Layer 6 of a small transformer language model trained on English Wikipedia (12 layers, counted from 0, width 128). Numbers have three digits each and are written without spaces.
A neuron adds its activation times its output weights to the MLP's output. To switch it off is to set its activation to zero at one token and run the rest of the model.
A neuron's activation on a vector x is GELU(weights . x + bias), where the dot is the dot product.

Input weights of the MLP neurons that the questions are about. A number n stands for (n - 500) times 0.0012.
n46 (bias -0.064): 296534589518533416618586481682417654235619730397415572524580607486617434457381477642606592601849507522526334526651259368373801410383667455568503534190489474548341328452540667555325405606464594532528489540388679430419296519546456376511348378476557289568510453659570423341553645595414109458414597462504586472546405416598403595557545585362783466558583477428522475489500626713698552511467
n68 (bias -0.076): 459422725749564456496586585644294508455581611504233293429587389629359594465474608407467309692527595484492584618650535540352593507456591291531456607478534539567410364326377516398415474637296556608670277587733532281485466453383550405318427643506392439607436454401620568411434764464545536392554496453627449463500276629609434663663500513572451637307316618245858563524484680450355329707250
n84 (bias -0.071): 450549396598612483318476511773274635725537442460457538476427411430415517513766240572348451383456451705376570650704415611316556575378627538534506432342601397589504411336434424523365415416540564532496426547477458555585660636451411580384618375632504518576631605595723584533612467595529390372404324500604496829682467333424556325597468425464318451414531681226631457420608538269427719601747
n206 (bias -0.044): 538522580488365705444540469500441591374164593622465619372681369523597552400456462546506415482494451398512570481533647451627426482350455419603636607509512448386715483450519403535411558578383442423374485482411673425543340456631546539449555583510553596519574473652460592644468479626628437451503405716295503564467575506404537497610483547320624463452580572204506388377497443673321383525579
n268 (bias -0.075): 444461340553515631685450427314411458579647642485581632471576443599323323681511265531187654461359434391413611375493512547444612556448560194606541504439519308371598328539299413662478746545428542526467542473480409409592636229576569496489716596578496409528467663775569412727635651583556642553389537677545520518551474379661149428677467624451344340660453744453781522508279532341321454434557
n363 (bias -0.069): 605462238543493506423462554510381527326486497622591494472537465412588468546252486576507314659608484692567493635404548551412568349378633590604424789560420612488447503549431392587579740473266549353773365379585423326273376444450425497530585541489540547545388567578394327490490517752768476456354550465605652425514587463410432423549595463630520397598456563282396575331682430692540476486497
n394 (bias -0.082): 596482323637663697491413503557485401554521663437462404486470616679503534464382412459356559504428428472363726497553715529506506559576363485571416413401280561626577458524512637545430645631530371430654518515595475311624330596480497515530694433369594452395568598465463648385388470594503547476565264534447494471473294494331448521497580469580714445441525729549446561503527572482551466494618
n411 (bias -0.071): 646474574607397512672640264558361695657686566467169504523405461544633516515572557785371153618671436606438655530557609520300626577382681337586394388629315395246586551524316448751646440541409530520528475537500461480579612663524681442438382681623394508616460674616595221588516772305426470426206382384492282601600426628660479595345506486488325381348516461372828516461479626267338618862395
n501 (bias -0.033): 373568486534639541508368557534474441460557585454407507428519410485443497386584656476335469529473546432503639519487500563528492492485574486393424602528426460463626568471429519550547605553421532445464479699511425364527614533642626391468557508502518386643509519400525704522378621619662414461613560442516533585369458672374335418320521379603596271373372478445545347472592411560508416514567
n504 (bias -0.008): 627437555519558391483518444526458591464447387178452506482510632453367333440431425571612449334526701647630539366503477587688665570500821483577452534389561477309448482552469331544436525578396497462462681464349744534480373672416451432477467685669394526520617490648581490500512452303253351426500474568458661690581487571664493575476479500296452366491294571537640443544480524443464414580694
n757 (bias -0.029): 577678620559685438556538508503705533511494515489518248363438446560395513448456497593506571650685573530405484500367311513531544492520812351573468537589339478500647490490553534505505500535371498439371620451446596420557581576631404289524470533475450478449476462437528585547531484401697607436592513419436547455520495530604313443490576474511521561581538452464608460565594455519486599628440
n782 (bias -0.072): 514622450629557458692269294561372743630415561361644663456486462349500459576476754493317617574631531378543774407468636559538614454508658459631480368418439628395500425458340383371542521681406530305486317590569568486431348586467724446475331313539749460395459608490746668394458755508789398553390532406553574402485572507568194594517547562413532377708503635478511454344567735504304474455489
n803 (bias -0.062): 333248584453598818381515532742449480504427641272500571586555661500527172489618409457275359532233489500397696467590492508242713558546512044639528599511630223490480350457387504443512738607496685504612484330513450468624345327503295520678339556533453405422629433485481492504580677339699331552346480677554553646553464484531464496565569520311687325556620673635722376296407330500619460476756
n843 (bias -0.083): 443466407637492544582445538579504647696598759314484575598387701613480564481605075337356347540517540500462542224562301687469598578396542279591565548457500140478504476461305526589480484742533473565508424458270496540508304621545415454417644339569516517517632554649604465436552753325731613449397722765508539423810412692748219454653500493296385307476500595422709152408222311654433722586546
n864 (bias -0.041): 507649598586558672615461682559514503651461675500413584393517673427591490326493236434348453432503480302483354589480290563384489622500682300454578493412191650512459480477574539571638764517607319416386514497215471453611414593471584590541542294406564745590500559453672475395315384529469367618503609339456404537457414445421345407579587482593415578867507611646486493413496413377590437468524
n967 (bias -0.052): 618506454448435628523485386503347387347511729561513624441533464577524484442468468453450643474572476472590431489610472490520539656480459418415498503430320656490603466432498409515492532300475455479556583525370620520475399602614431456355483353514750533446498604508526463369495628732370338484461432614339455649345467566492497500460621587549597613603554628585442339494469603424497399523625

Output weights of the MLP neurons that the questions are about. A number n stands for (n - 500) times 0.0013.
n46: 565306714476458445514430436575485510526512586407525404346467464488396485405536607443530463542440522530334488483500490567500560442394478414503456469456567417406593500618611505599693515515546518587511660472495608554657513425484559559518605355441412440606471412430505546575378394476691629523635579389478542591515567361597269479571200495464347537517622612502513481552527498498493491440531
n68: 457563526581318550459530696629383539330574425435427684730585467617469482516237203613372567503567561503431452643380467390438589571640497494370652610515374494506506395576492491403371571378434420352562372454644460421464654386459469439628545567432531539701473590523696588535531543487403627362314630459476588410472336587584477757475599563482385509473490442398623611485446593449464409597372
n84: 349542396433563464516381479514475476482503459508429519726508479516543371477599511440722484448599593469723439533419538498517371469524410406497597399473615355416495575518361513342479572648571477409590563548508712542323489490511581526464460566544515572551435497482470616376645567656500497591484592400621500304486495567377497320483167631604472490508449475761566414544462280613521530505468
n206: 349444500535510393551351498524601464502599520363608498386433377643602553533435381429498560442381541500481526467461476545473608504712598436532480491450441427583502556703577535474493437361485497539507447546500352597526500502450606530642411582458369584562403653545487366550495427378593549522630632363613507561386459507534329385480412527626387522531482351546563571495438578519549513467465
n268: 569412201303635704611413565735767614507504446511612507459372660461493619610436566320849146398328496467511493554606482455291608618516368688598593722404363353448479434269541472457373434309429485456262447525547406340444637677339482589548482525612543374593606380520535424602478626626452467424606614278588503426381397472669539607592579618472414396567605403479583466348525676609535520416479
n363: 599511537467514376412652495458539523533353436547411459500513457451456573533660437511451632451310676444451459513398644488612450524660510351471451443575347401523449458488350619292718459597573563599402558477584518587476623510486398560503459631555510396372587520532560580512551569447481558416587357591482510528557440559500469617498389540444462527395579487415723448668355623477331561500363
n394: 377558505400364464406520556441495541473413490626503520442569426307602557481588607598627464592559554500729333577556389502424392469464594535365479376584650522441432487538402418472613493431556637519290526453428453609556492512465424495375518544773491562531419485438514342483534490427385588523409681396583579437481556495589511471575662526480420522618642376600433485425393515621435471524401
n411: 537462623361444586405448412435670574529700522541700634521559569527622347314546339685607483511600459617563381375616430436538310453788463443411480558460263497533417555447509566658457451649535518461497494548670466781481561642377608374514536534282472447290716573522544409439521526583652434275367396441427475447465510440286522348348749486216603566603595660523565568456349732537457475226461
n501: 543480564471375571425500488357513438529420516480525606665524370456542492558368619519628574458419382458556442450543451451337620519628483596619648434468477531543483437593685449597409507393570565464505454379475472699534357427334505488459449357515523512368478471593514394569421429421334484515453589531532593365551533466492597600676397582478463649488526472514472576385384713593592542570519
n504: 487546452600604402566538457471545443515555559400377394508462535549432553583310533477507586561465445432562375477520397488500342595566536482458318475565624545616629633497333581409628553510573579378493313571524445535555408359576651602532497403445563376360343677446378379453487460467583548495526419432438449567500583659575412548335189580615474512557508500577421592574477462721569517573464
n757: 435385500489568552517478569345556504623446586401606529546552470496612561389505443566513542450564428458434360493506369516537480519527353604480508453482620464535438570571586520507630432350442542451424402545446550430365651584328276573441478421561560611585546542485590548428466545445349496459454390584526579520532380524477568472539378541511568513537594543594631519460484540559385500471491
n782: 402479459455545308381419467468411372373327481442460616521357411520633422482578665369521466548448558567503506260645520495611379524629457497613731356540674475489588608438419478540444592500527638593344479568517488634628220356411535459541489491237577542582393418567394608489523429628553444555576475683570583576506624407646559500437479494385598495582461316653335558569491506531506505407483
n803: 307709586442503469311533470456509343655556485593509555458530593485626447549558328679552469585553540419689464537512583430405637674490481473462518394433516535413335393476417690478667464376484377509563618538506450564506522486371462305491479357819408557583448676503705363409500538654563460618466533272564540275494444533513520473423882427536577410357526488444350674503463555494449466195440
n843: 573578545198591474539542528708449353573413670478507489541354377273520431554556458460662421569451529669318532565510597715611387527456583368683706469554246311507332511353542556424358384518665341410400561583609449414583609408451560531478539584469711581564693305683689636565544572385437386387710353605664409297661382496485445281603750634659573267575716413497518486398475589432331547449222
n864: 552435384441560429400421439436500560532500443448533371581430462616354534602500689513489476526427387565405621268512695443525430421553394563641489546476472517398449420558500538542241364612437506517670472500616479481497561309588469494556518713346539365508658497667355617511531643436484573503494234685530469563609462539469529625553504488500450511038528543509485529473593666479647632452459
n967: 447511464524482433361483504447547583483584446529382415484325543470434536537505435476483476460610482484443526401487647492437593537597610568574568506412589458573413570603486517502391379671530509439478461506442375507443529413486609492597528560519447470506443465612502436580618517284611590632491459646554504459459402626509459517468415457455406502382472304428576479589627493548554555500455

Each question names a token from some text and the token that comes next. It shows the vector x that enters the MLP there. A number n stands for (n - 500) times 0.011.

Then comes g, the gradient of the next token's log-probability with respect to the MLP's output, scaled to length 1. A neuron's effect is roughly proportional to its activation times (output weights . g). A number n stands for (n - 500) times 0.00079.

" common", then " data"
x: 435560497485576489487526496449517624568539440498356622499495457453536591563576631360484386502491305563345628591493480475517487494465573591473701489580515546557489505664566487416483495436559555384418444593373482526453502518371455443471460434275587583508475464495450518538472479625518557467475578481587402462413521511406534498456235556487396438504652466479461513472550486475462494494569
g: 519504447497402438497336397718545371439580585525415411311620574407497619495570326516897626620614438695603334415368503666350443502625573541382390269532828401225607470445437501483468321583783564585569412729439426438414565468352500530415571585493522437552660444432436632551548552602554408561301376346507375513612576497541509576432540414408393347623452710481498373600417436590619504519469
Which neuron, switched off, lowers the next token's probability most? n84

"ola", then "."
x: 447579515401464612433483535430499378511618452408436597504626479538537553446482509318506436502593554422420453602423508563633394490504515596471553538629493563567497525640678532351601435530547564410390543546431509525397488515421561491474473473190552527388365407393407596444478458632516634459637666422533496423335482516344463518432360463524496505534542363642310540608512441460579493533500
g: 349544712483483619500526401644451409382410528604314692613765528434484434415475491488437548440514628487477456396392191671523576617438504285617523591512404557422504441532457234594364558351606518353570468570410683653459551442362623617492514428540452411549640454611830358566418417671374493618648474397551440473265607823502546477569399519508375358611404577529344334461549472356630494470701
Which neuron, switched off, lowers the next token's probability most? n501

" View", then "point"
x: 466564465534487626406483487394395511457535468513415525515597502399369557537506556309506522502569414441431480616403523482566399466486529577372600579747508533489515564658685532493610487559543605455469507560400663547575519479448438438490398464196531549376435454359491516534513539520538525489636570492595426416412447542333477522343322502525534407490598483557418469553516383543497475546444
g: 548496490482618613569429226513236634362462539566464614627308431228467585511527524544553527591546483462523536358688358289364554456527525488585815521535422456461383587293556511469407599657410590559395469579546379863399508304410547514467543475601603532487736679627491383641546438508593316470538572676529293547679530436575347265428615614454499564492538535460514528366529614332502412431284
Which neuron, switched off, lowers the next token's probability most? n501

" sister", then " station"
x: 467491414490534420482513469436552514580509444616488670533455529489543564578477473464452365502451338488485613625412480491580464553507507595521659487565492573585493533652589443595503445403538599441379450467440533519427380543389496421516520512244546526455472469485496583449478506562489526531437542573627583517349428528458438500420251473472344484451537448534370618497593447576481462510501
g: 518379470374464390397578320562663524524395608375543466503441423728487561282437716485556653593317452577348391423446544532649495466520421407264523510530697516563439402708493466501372381468508492429579550654474347434733704597476521486360436560486564378309637321501449341421630575602284397495515534678488551597425699541566599312555497341414544575586738476516301454520671390660640310757588
Which neuron, switched off, raises the next token's probability most? n363

" services", then " with"
x: 534529459515484524369456422438540428534508454584399541484546439417514573626529479404543471502543447466340475491361442457522414495507660538483592494525514532478493511669516504526600488495642515368454443515422637521477498599466484396471399510184504577447447431533467464538534539506535583582653669479539412426447381486451373566488290603495439403549704467536484421552564478582435466632536
g: 624510576409458373486612526586569434820382675336507337320505514502568576536397415401386391649355463501548580374533622648544569605381394683696717426331570622492552466546454339504472299400528447449441507351358596461563462587562563464435743586501374672525271681496559580558520552294454542402725369428333593388606463494220328411640435463586689394552433581693419365535462531542536709441482
Which neuron, switched off, lowers the next token's probability most? n757

" local", then "ly"
x: 453579456417408428477574390466510542615512551534395616507526471517451575455548498491481384502596482472423539538341427463593423562554565438456606457595463452578503505655495595507540448498589593355397527567491515507396446579412551485463472453339593575446446476535492481522533479458376593500488517570608550497351455527480416578419237521447370535516589559600517542556520330493460469509587
g: 693632604560472298464428348510424537685384380512362466546535383251357590454486430480762543569604331563542473545569460559816457528419584469616491555619432441615535595459500515473459405548510415379670562404706519595383620568303361559426338589442429535602395831404724582617473565321498565589481443652548593240623405563350336548452580551431489430541416580611481463406385436422141617496490
Which neuron, switched off, lowers the next token's probability most? n843

" was", then " not"
x: 352509526538511563516554435323622559544549438494372581495538478593509543529499421438505534502557451402474492529451522471581481570574530587514485519519547601539502525637491459439558354439658497413459403491423520567524505515361445514412456542344494403286468522413557549509566552444497531565628631500468509528399387483551300575426230587495540493464525452502490466622551499584447449549416
g: 495371553517535481281530486705448532701602366527345439397682377339545451407639636637559436413485453491431324538769502413585495479480500417432567465610381782758319492535480450525498492585614260616513508509556351596460595485604530452584403552530390588584559654634565494484500483686497246448331411417454362623677506492282400526601362634512440403578347594454500278493650597559217683316608
Which neuron, switched off, raises the next token's probability most? n782

" was", then " founded"
x: 421421501577503593532576475391601471501536437543403486533516482548461522500516557449546486502551496416424482573482484436560536582561512580469486506482546582543462546664539560322519477455543497338510480569453580446447461506471436503440423663246528379415477434430570623521578581464515474522597515462423491491364409467504429595411255524534609429474542479523489549599620537511424476473318
g: 440525530668421488559688268578513423558683281659436403582438484523570517410333164342291580592488410591711735657415447334485690518365459636375529598675551636527586366472548557483474401421352415228452379375613543462424477520626467576587526594359406464511414202361481400609784565453538545475627413565648558461538445640447432572523517481654497557509516522599488376318441586664593609403529
Which neuron, switched off, lowers the next token's probability most? n68

"nt", then " of"
x: 459476516477494482494527519514496481506592515455367511525474545467535632620598509373540422502558460522440626546413439440508479467590526511425574619577527495553511573638602491519648382622563519476406550550397521532391437477439427525552446440058446605440450549441551605518549544472525466486541522637574489371412404499384449566325300538468495437470482438537434423660485302548489484523552
g: 530451476527418518555625410586458510660311437277613584357354386593387688537460528506634575571436379527322497451466441689431465397475543651538494647307352344528406578595560594499491612560492407599546442366476554608504462214550507351824425351568633450712489332594345542425184426700590456579567393695689568647470468605491536577434571657487490510477464223461600544582432361731356379518514
Which two neurons, each switched off alone, lower its probability most, in order? n843, n501

"-", then "way"
x: 405459531494464553406459535558553518486550517412511614542470560436533550610494485371509428502438402472425503431333413510483463545589471515557704558550592491576434580667655480527490516487579533439412425463442452616456459511355443510459523484265472548441513440473464487478590528530485492479455598605519613392353448501467526524434282564478555514511506539573420484351504467497532475472513
g: 506263578408335432336551504508481505347540544564497558634422591693404352449446688549533578534704538608475599535426435437324381702502560653613322286638350357462486564485489669352626432467353470655523614576383389420626732506473494416521559265548662676909501607421538391712446520419415268424377494600490604498554312569428597576464433521579647557480558408591332470320506449496506373427549
Which two neurons, each switched off alone, lower its probability most, in order? n803, n843

"s", then " contract"
x: 373532455476508516504551459378562442437519478435449561578536438598530561609456582386491479502561433576414414558527545537415539475480542475539649523541544513605399491682650574526559499481511561374477419511497521489460500492406431448511483483192521429533423491478457536441495467574521455524542565470476512511468449463442574530404267585519520502569563522482251530438615320525488550515509
g: 340624545501665434426478486403568489619283488446441510473603453505682501539430627397504487493534560597355823362375666493523428507690609520306487446427462659390341350493513483697589429542681554549464540529516451572391429642480280572377456391549395449140500469601632688452509590406540558527414523471380565571535313565584220791427554834421373697576526357319535492482555438555578408529439
Which neuron, switched off, lowers the next token's probability most? n363

"W", then "ES"
x: 588468516458482674482546486313498421488496552499504593506670440556522583417415423575630429502528301408408484626433511514471446622461451559366628515547535538542363531651661523475546526415547437337540585489537463465468438513362446535510465479113577485383467502534440538455552418584398534492429504577477483464441508512421523630418364588446526492580544553505436587464543431537506469539387
g: 289440477559465373443542530520785388486552416284356387439536399409505528460333425574467489358428416442323383570376314427616552469522464630537476586366427392516571456598535441287594563493475546487356349771649525561553630692601383482455386277371639668438362552509544744613614650423522608596702824294611540373373547529580359441444434488671510635541698410528566450630625468467565430605649
Which neuron, switched off, lowers the next token's probability most? n206

" Ga", then "w"
x: 517503485348456570467546497438525437506508446498609544476653441435579459632454436401474423502489474460516454476502495404531595520564558605402464483547493491577483465647722449470442442483562440297457521574422506583554572520394517494360543511290483462350460537469345432473636442429453560449545510517484421583407453533360481607412333698517533627481578490554437579549504602427536575491464
g: 529320376536518552448610571472418455573421487563600499667589503619327455440588502442527775546518611553523485528453597646334461560480389412271379324543508621506502308396550637629378494408440647449581427319423641491723367460662393590431623498651533320746479440568283500290556552560510273435199406600417491571671649442510554393515466487361603479408384836476517263594464560495579606542670
Which neuron, switched off, lowers the next token's probability most? n206

"ter", then ","
x: 471528407445524463459551542390504427552541492565430614496539487523578611666458609348615428502311409424412672540564470416648456552586408477488517469383533500530510471640586541474583523502527533589475501664464440513476550458467404528548525465096443552388454535433469574439457418507477555419503508566435470460347519558409680590509350468511559566430527429540444599529490496367449461455481
g: 325513535422447688555476560425654391313591548469542675382497425420578481590570395494591396406375749539592604662511636558443652636227395367518584455381369674504563385551625652372459372603544300506464374458483578331484587634440324646350554439663331486486312569377579477426515612402629639446217603512681598513520461327546335606582590299565442488555600683532765573432407420402577356446557
Which neuron, switched off, lowers the next token's probability most? n394

".", then " Its"
x: 462466537447454539430590418524499433539477469502507485494594434546517481483580448446516491502503422419479474597595553485514568526557540383514652496531517548466528471652611439452621453453590502590459521490402556552424523515349447562498487542177473551417479415473488648529527398456516501441504503561429528529411413557415477582470223578488531466438479563508474539534558517527495444470526
g: 537643515550564478465574487523414631642722296690249487486516585429588492577569421351618438572362460407522590417644526299295677554527474435518480657461473619263317518473486763372532384651453473238287381402503652469491503390489505593434353619440631536581486650592295386518531643603307457468648443491776749582429405488514367446651490437553613523722465498455272545561530551493415431371464
Which neuron, switched off, lowers the next token's probability most? n803

" replaced", then " by"
x: 517515581485496474472476371429550532634455483427452616460440513468609563536499472515434436502500457461543518516446458388587422619613510587618549427531499536468543461674549515435549435454565508450515523601339549566488471509346492456494500560351506458466406581494518378501510532472532572544497452684511541536330414423448501521359259577487426420552489389553401540576499495517442571538447
g: 411319251506498666405466512360477405637603309541571617652378604406466397333564571449423577383463520659543632620400330272622344387591479616517344361460353406559667476579430388605544643395664426354507377482576527718512524634447714594580345524554494517637577479463531501669461344526704191602477458391583552548578512501565518479115659535448388656492563421686532491526530648531572524399407
Which neuron, switched off, lowers the next token's probability most? n411

"R", then "-"
x: 500465542402461561508515480393574342453541524502442521511575476576557615587479460533581515502531470514434442642402465452509527549558491526369501462515454517482414503637694529532556459556523454352559610525457474535411498617372505505471429498109512493374431571478329596441579461578465530477587451497507499426350551478484418643473297565516552492502610496530409511658501418516506499487483
g: 402579433571294509512523536559519711431545610384404689433337567393545515508514483478665357522703298395446375561620281480627315569600433473503682432378496425510541650612673584491483517497623606405366393662351573658539418566415542654404138491426483679491658359630696506556401533252440430641532564465654520371302566560537533324473495466357318372691532411570607602447687609464533458501323
Which neuron, switched off, lowers the next token's probability most? n394

"ic", then " into"
x: 393494528524445546511599432449503394582582500486356629487506470494472555544611552393534540502522467439393481593405395537553444482503555466439524524552469492562478507634510450427610408621583495435439571485471512569311455607403561522528400541082519598523478483472491609509600523500444455540565533445530387440416385528610358534491291511546479414520659522565435480587487321574475600517521
g: 577665522669523411560479280412399509513494530404501342502516615468593592403555570506231781652538466564578333157513613485588517587302526488625560510487357731485484263545453566358586535439562366354637477576271583484252517411455251526513601479505431567480462596814465346446627556548513511641463434537480499543622324560437428424407585442353583559691467676446499408398505561533501646764388
Which neuron, switched off, raises the next token's probability most? n843

"ware", then " to"
x: 495433552441501656479567466457572441585480504519465654434532496328545568516652472394531437502515335426326484604406509424513370516478598619486562587504568531512527602653548432476604545537679457378433431465441556558426520660448514382485451559165462597464527461438435534534437415575426524531567597548566525480474419520428578536372309610521555363487609523461472450303574393496434487469505
g: 422675326543444418396524476318407462619565432554563409538785448642726676421441622592490814573575420464414590528441551348501408649578621492463419440609352621523396380578491290634666640545334439548578374693432558327358602389636383580443418624425480424499501522722443508529596495454696692561332542654305551577529426406611410425424436617190487477544469485466234414320409476475445565562526
Which neuron, switched off, raises the next token's probability most? n206

" the", then " fund"
x: 399490460549525443490523484433502541465522465459433651534423506493512551457539473480511469502527397526405452594502410444506463621481516476436634535579538465570449550674556537433507488468527481429453582661394541504463416615433564464465574465253511521459479374488509623545575460569361451525564543634529518454346438504455483482428197556524502448567527494566435452530557426572501520550507
g: 392301467591647592580715300708440459571321489618492521412518456369337604580354535259617424503375585616464487343349505624598427399498413623495569599353480520658619568466435848639675509384624570465710423293447446407492392594473510663578449392493460292388612509559538533366524403401695448457447560483407436568624556466673432384385498751525286450590644441671633454473479576521537431251470
Which neuron, switched off, lowers the next token's probability most? n46

" received", then " financial"
x: 491460544550504537444440487507557477528504450504455540446574473438490542506587562459491558502571446476421493624529485532566465505551517451607520443462553582486456537639588469379615475571596483319585466548445545555470540547427478546483401480205515479507392472418458619411543456438459501553612472453535548490306489459515379627406219590590570462536508451494616522486557585440450509436394
g: 423481339317534519489459239617701568577591668401443489552197638471511367462781719459599292577305511572475429471286495448678637494449560554440531425465498674637505429511475760541591450627582533634547597475594255374452542540471621448357417508490448509530561359375607353542448368553590413529513573447427597737637489555487326340673524594253478437566493403690312405355495609564521384484608
Which neuron, switched off, raises the next token's probability most? n68

" (", then "i"
x: 368404455575471535436501501464531490555581447474456605557531493517465589564612393545549503502523427487393454590469473485527510505446572491470623536503527517562467447641680421454525447428490456482401524461403523551420487469371417554430484569146484490487517324494536481541495470517459593510616526496482427461376418500544448540528292681408431480585557533605578436645435530611426492539550
g: 414383502525529670478351555495587586588369332543226590604722468471507575564608271458525370420445573597620488393665564514311510613690441514492279459446367398483343658535485513565568475341635274570482694557337463535329536569615424621450606356617466441650742682459379522594486452555576472544638470449518364455413137542345322522504431418635362497583780544386518665503508436461495562676538
Which neuron, switched off, lowers the next token's probability most? n268

"O", then "X"
x: 611468411363439575432529507530554313463506462437585508515574489555425579480482524492594497502507410423470568643457436521520362540568509531330580518543496527578421550651676475403529507500466525311511564482493448502417449554412492659485462503062554498415514455477383656549528536516509447453584519472508453452404502450464440675443377520473565486579558556566338440514600486519519442465481
g: 696303551305474369529640424392642559557663531626655359561514598502327591653458479638357653644548426454568537352545428508281458615462433307550473342584525351447570501381591439577445440474357681510552434636383527530340483492478443412411631560576544419570695530562333327695661636441385221641414433427572475271341523576523535434585619557334564641521377613378644581310624528292736594529490
Which neuron, switched off, lowers the next token's probability most? n864

" newspaper", then " in"
x: 456644534583488509491571380441529395537497519573397605523610476450449571569543471408455427502484420482457580605356397475637478587536531454388563507597457608530620492638600601441580475547393606464360486511437578468446455554393463476456500515194519593471436429500411504493482529523558484521579574494565549419301504479478477563388255621471479466505505506499489507596544355560466481494459
g: 573536660524610349202440520622341464436465498481408398455597620398507425381334630465366578794582502549217470440586510337638492514579374688477446570362499469673455417499435408262760395450402493320610647570704444534516658443477484455460375521470655412368536453662396554549474661553390741617576462535697613506572340589261442493508424488498582571584682527531394581618522514650344422465275
Which neuron, switched off, lowers the next token's probability most? n864

"le", then " Broad"
x: 488401473539467461496484508256517387450503480472503596510556402540420613505448588319514490502512495456443560596441542420535396461555563529373509476554558613521532454661570458505687438679517497418595455614403586575586546642431447461497426578115465491448480454424434601488472469530509545466679575509502391531394555463356552553405350520505667489522524372477384440495528504555462473501569
g: 347392434572299570536521383474480605681582624567334531513445582478491522454491550490174372660144723541583605566277442661554706411437539464297551472529491613522474545552475561387520288608558524633437545438476433245558422359586459561658676456393417593507552233451497572509598646582523424580504570401474704610403517629662451544454537422392595219434621591465645622487476447368490695314465
Which neuron, switched off, raises the next token's probability most? n501

"ament", then "al"
x: 435512511439476570519401523438468494573508467378355536515525506550512581566593550468532503502529392516396465616466511536533407533593524655513551524597450453521522470652557389383574491599508463456423438549416486586515536564395493458501463452152547658454375406482535476581524564492436536491592596502548475383361405618415400535394284624568366468515541465498402457544556360656558523479571
g: 437464448472474411512412606531601580802421423276531428656386421492402496557494470475772571550399500487443494531587507466462695420468493544504653605425628234578320354485468429315444478502498512546555552550795526547598535507456464521380602154650525506413531813465728393445619764359480581390599632451442608348582446566349471333604645612502273599476392450419326501618383590348599491462435
Which neuron, switched off, lowers the next token's probability most? n501

" official", then " launch"
x: 427458499580472413482591458439523432517486531578394567542424410457508604625540547535477435502610440488364482635369459492494440531526522453439553406585493444509495503650572535488651410581491577349463517565465626418458485567416563470503480611207520507505442461418551641497602584481450580512600443494551526433375450414504485654357239572507434393510555499470563498555578500503490516472545
g: 133379376344502652621496397511736466338567484453476453628327565643558241480427406591561453586447574526485607534504513558330554584594467402498629471476567381392500475526487331773610416548556430440555736572437542430544406625605582525413660420487538418667558132454472429411460527635380328409548507499556436544329516588561596441512412686696534544406583433461459441386374516656764366788467
Which neuron, switched off, raises the next token's probability most? n411

" under", then " Un"
x: 422515467467484496470548434466553438579485476418466596484529506457451507513589542463502399502573453455474526681443505482640481531579504395530615541523496567547457421661523542481599479506534579388428457481465590547387407469398527512503446543259486568406527486485554479532420502328452470512543508596531496455418487517531502505349238606453388451537511632563535438583511588576484424433522
g: 596445479439550338634575460345689679471651427528520303560554393627288456389427423570468614445445460396623452183487453483623444577474624467220457478390628639654687657354482526606399557292506540604458528496396603532504537701594528409427592351466382464499502376625451604473643646365587279467591511348329442559426537640742606451423453547607619507607181509441517375510565327422537679672621
Which neuron, switched off, raises the next token's probability most? n803

"ness", then " and"
x: 477610499462484558457500503437501431549514487503389616479648447389505555511585531324538503502510433424354449593479449468525481448486594475394621570614529512532510578651531484430691556495639508376431519503480519532348418559472505522541442537214472645483435503432543467632471386610524555522494691468479451470411371547422486482364298544539450449524558455549480424447535252594522540523513
g: 670317429389490499466431517497382535589500613453563386352330333629432534606463510409545550396514371407600295637546436442489529483538653459590629579552373507455440538645545806527579580486695558484344477229559559321580446509491456452308313540614409676441468480290393510430408580575575417456449519401503357331596462290664624492550540757633626822538406414490822513424390372561617669461613
Which neuron, switched off, lowers the next token's probability most? n501

"mit", then " was"
x: 439428515578546516377530440452530471502562460561495529552445507453561529619547539377551431502491317537501547612360422424481433617563493698594540624482638549491519557663611455448525414495481480505441455546404521519381555524363473394593503420220454616399501562420490561448532549439478527520485472594550485497416361431424487577374311549524640429536580436548389523318517421633498498468465
g: 253446631355549420513387497518505318300412470693494667429550622451499294649408359587281450486479509421351760532322575643264508541473662526443403418744446565532559540501514502642690602632345511525536637230413599450596495598505630573471487674505479642431438549500258720651231532596705461466360466433586662561584486580635573587476379506489451342393443499391451340548483550626463488547394
Which neuron, switched off, lowers the next token's probability most? n363

"s", then " Commission"
x: 362561550550492572433485429360550429492555492494366495500558437514478624576534521360486547502569417602370456534428486526556475469514553505493592553497529557633533474634563538501595462595659502436361423565334627595502560545434476448457390412152539584537392361431496496489418490544637503514716635501510446441418478510454505472453304591505542484469556511471361385591530312617462475524557
g: 408389562642732370471632364547354716580416623622631516513382329417388583509373490618538461527450392463499333477413428442456498279634629241338592646278617652550528620568434561332397437598458559477670615481389146533554652570255371514504442472601637381402406451563558614275491546560521415465383550580738462638473496566534620401414575630572540614466518547701352542686419487576521473562327
Which neuron, switched off, lowers the next token's probability most? n757

",", then " Inc"
x: 422478555569471572510560469321525482462525559513469461454578427574447580497523523486513466502580447442511370570440472405591470517542557590492580603603597572530517437654538515525612440508579537363370484431440600501540478545378439444410485559283475483340475423434493574566591481552499525502566534489517555471384487454527422481403221677511547451462483463479421399643540435580462472547581
g: 510560337601556597585407529471316490539623734554401539642445651709352758616469536424613437624381375567518387489345462310658515694561413474359733549442516618393684686434561483540507244540517514511347393413366490567557530468507476677520467725411507421526482358375510703330569490476289366375473475383291421497599473589607690408432562752541333401583597306471529553430329540478486640479356
Which neuron, switched off, lowers the next token's probability most? n757

" serving", then " lower"
x: 446432525525512442472548412502555462582455451522441615475581475566588482493564504485531503502542503553385498631512520459568442540564493526528551441511465530482534448686485591437531514356533577313388390598465588536544498568385481417492464485326546481453391506512568390420506545491407573514572504532603483461326507466499541528403240571511380544546607459480469547528526598483423424496471
g: 434318425522547470460364479639468490437507287404448446462464734484326432399451627519629579416540582451601476538556336571524439467305400427541405452548549508485466592551298459639407677402580718680568708248406555583295472440537619425564417314415443461575507622220557382635558369678476382543624564540371585706660519410785455420517283465336587595695609655607680415583520437559510446372681
Which neuron, switched off, lowers the next token's probability most? n782

"O", then ")"
x: 491471458452467628428566461471538448513544477450513538460633475518407611509494452470591497502595323497459498745423470531592400576481526616352538550507485512558513472618698520474493484528550497356487490446433495502442441590339493574439535457054571502381531420509413544575504498552447482514599638489509400343417544360460441609495365617415543490566606552516338405477517485601496415480567
g: 502552506442486334508365679585551424526554449545383542336528362341571459433551498477479636492543651449522288495466431661669539571373470672545284454587286724589472462577378524396555513364758595303411494584510611568534516604487517700412562758492431334506485488358698664569728403524583751436550349418606598357664564576425377566520350379596534440558439493460280328547446204610342431395614
Which neuron, switched off, lowers the next token's probability most? n394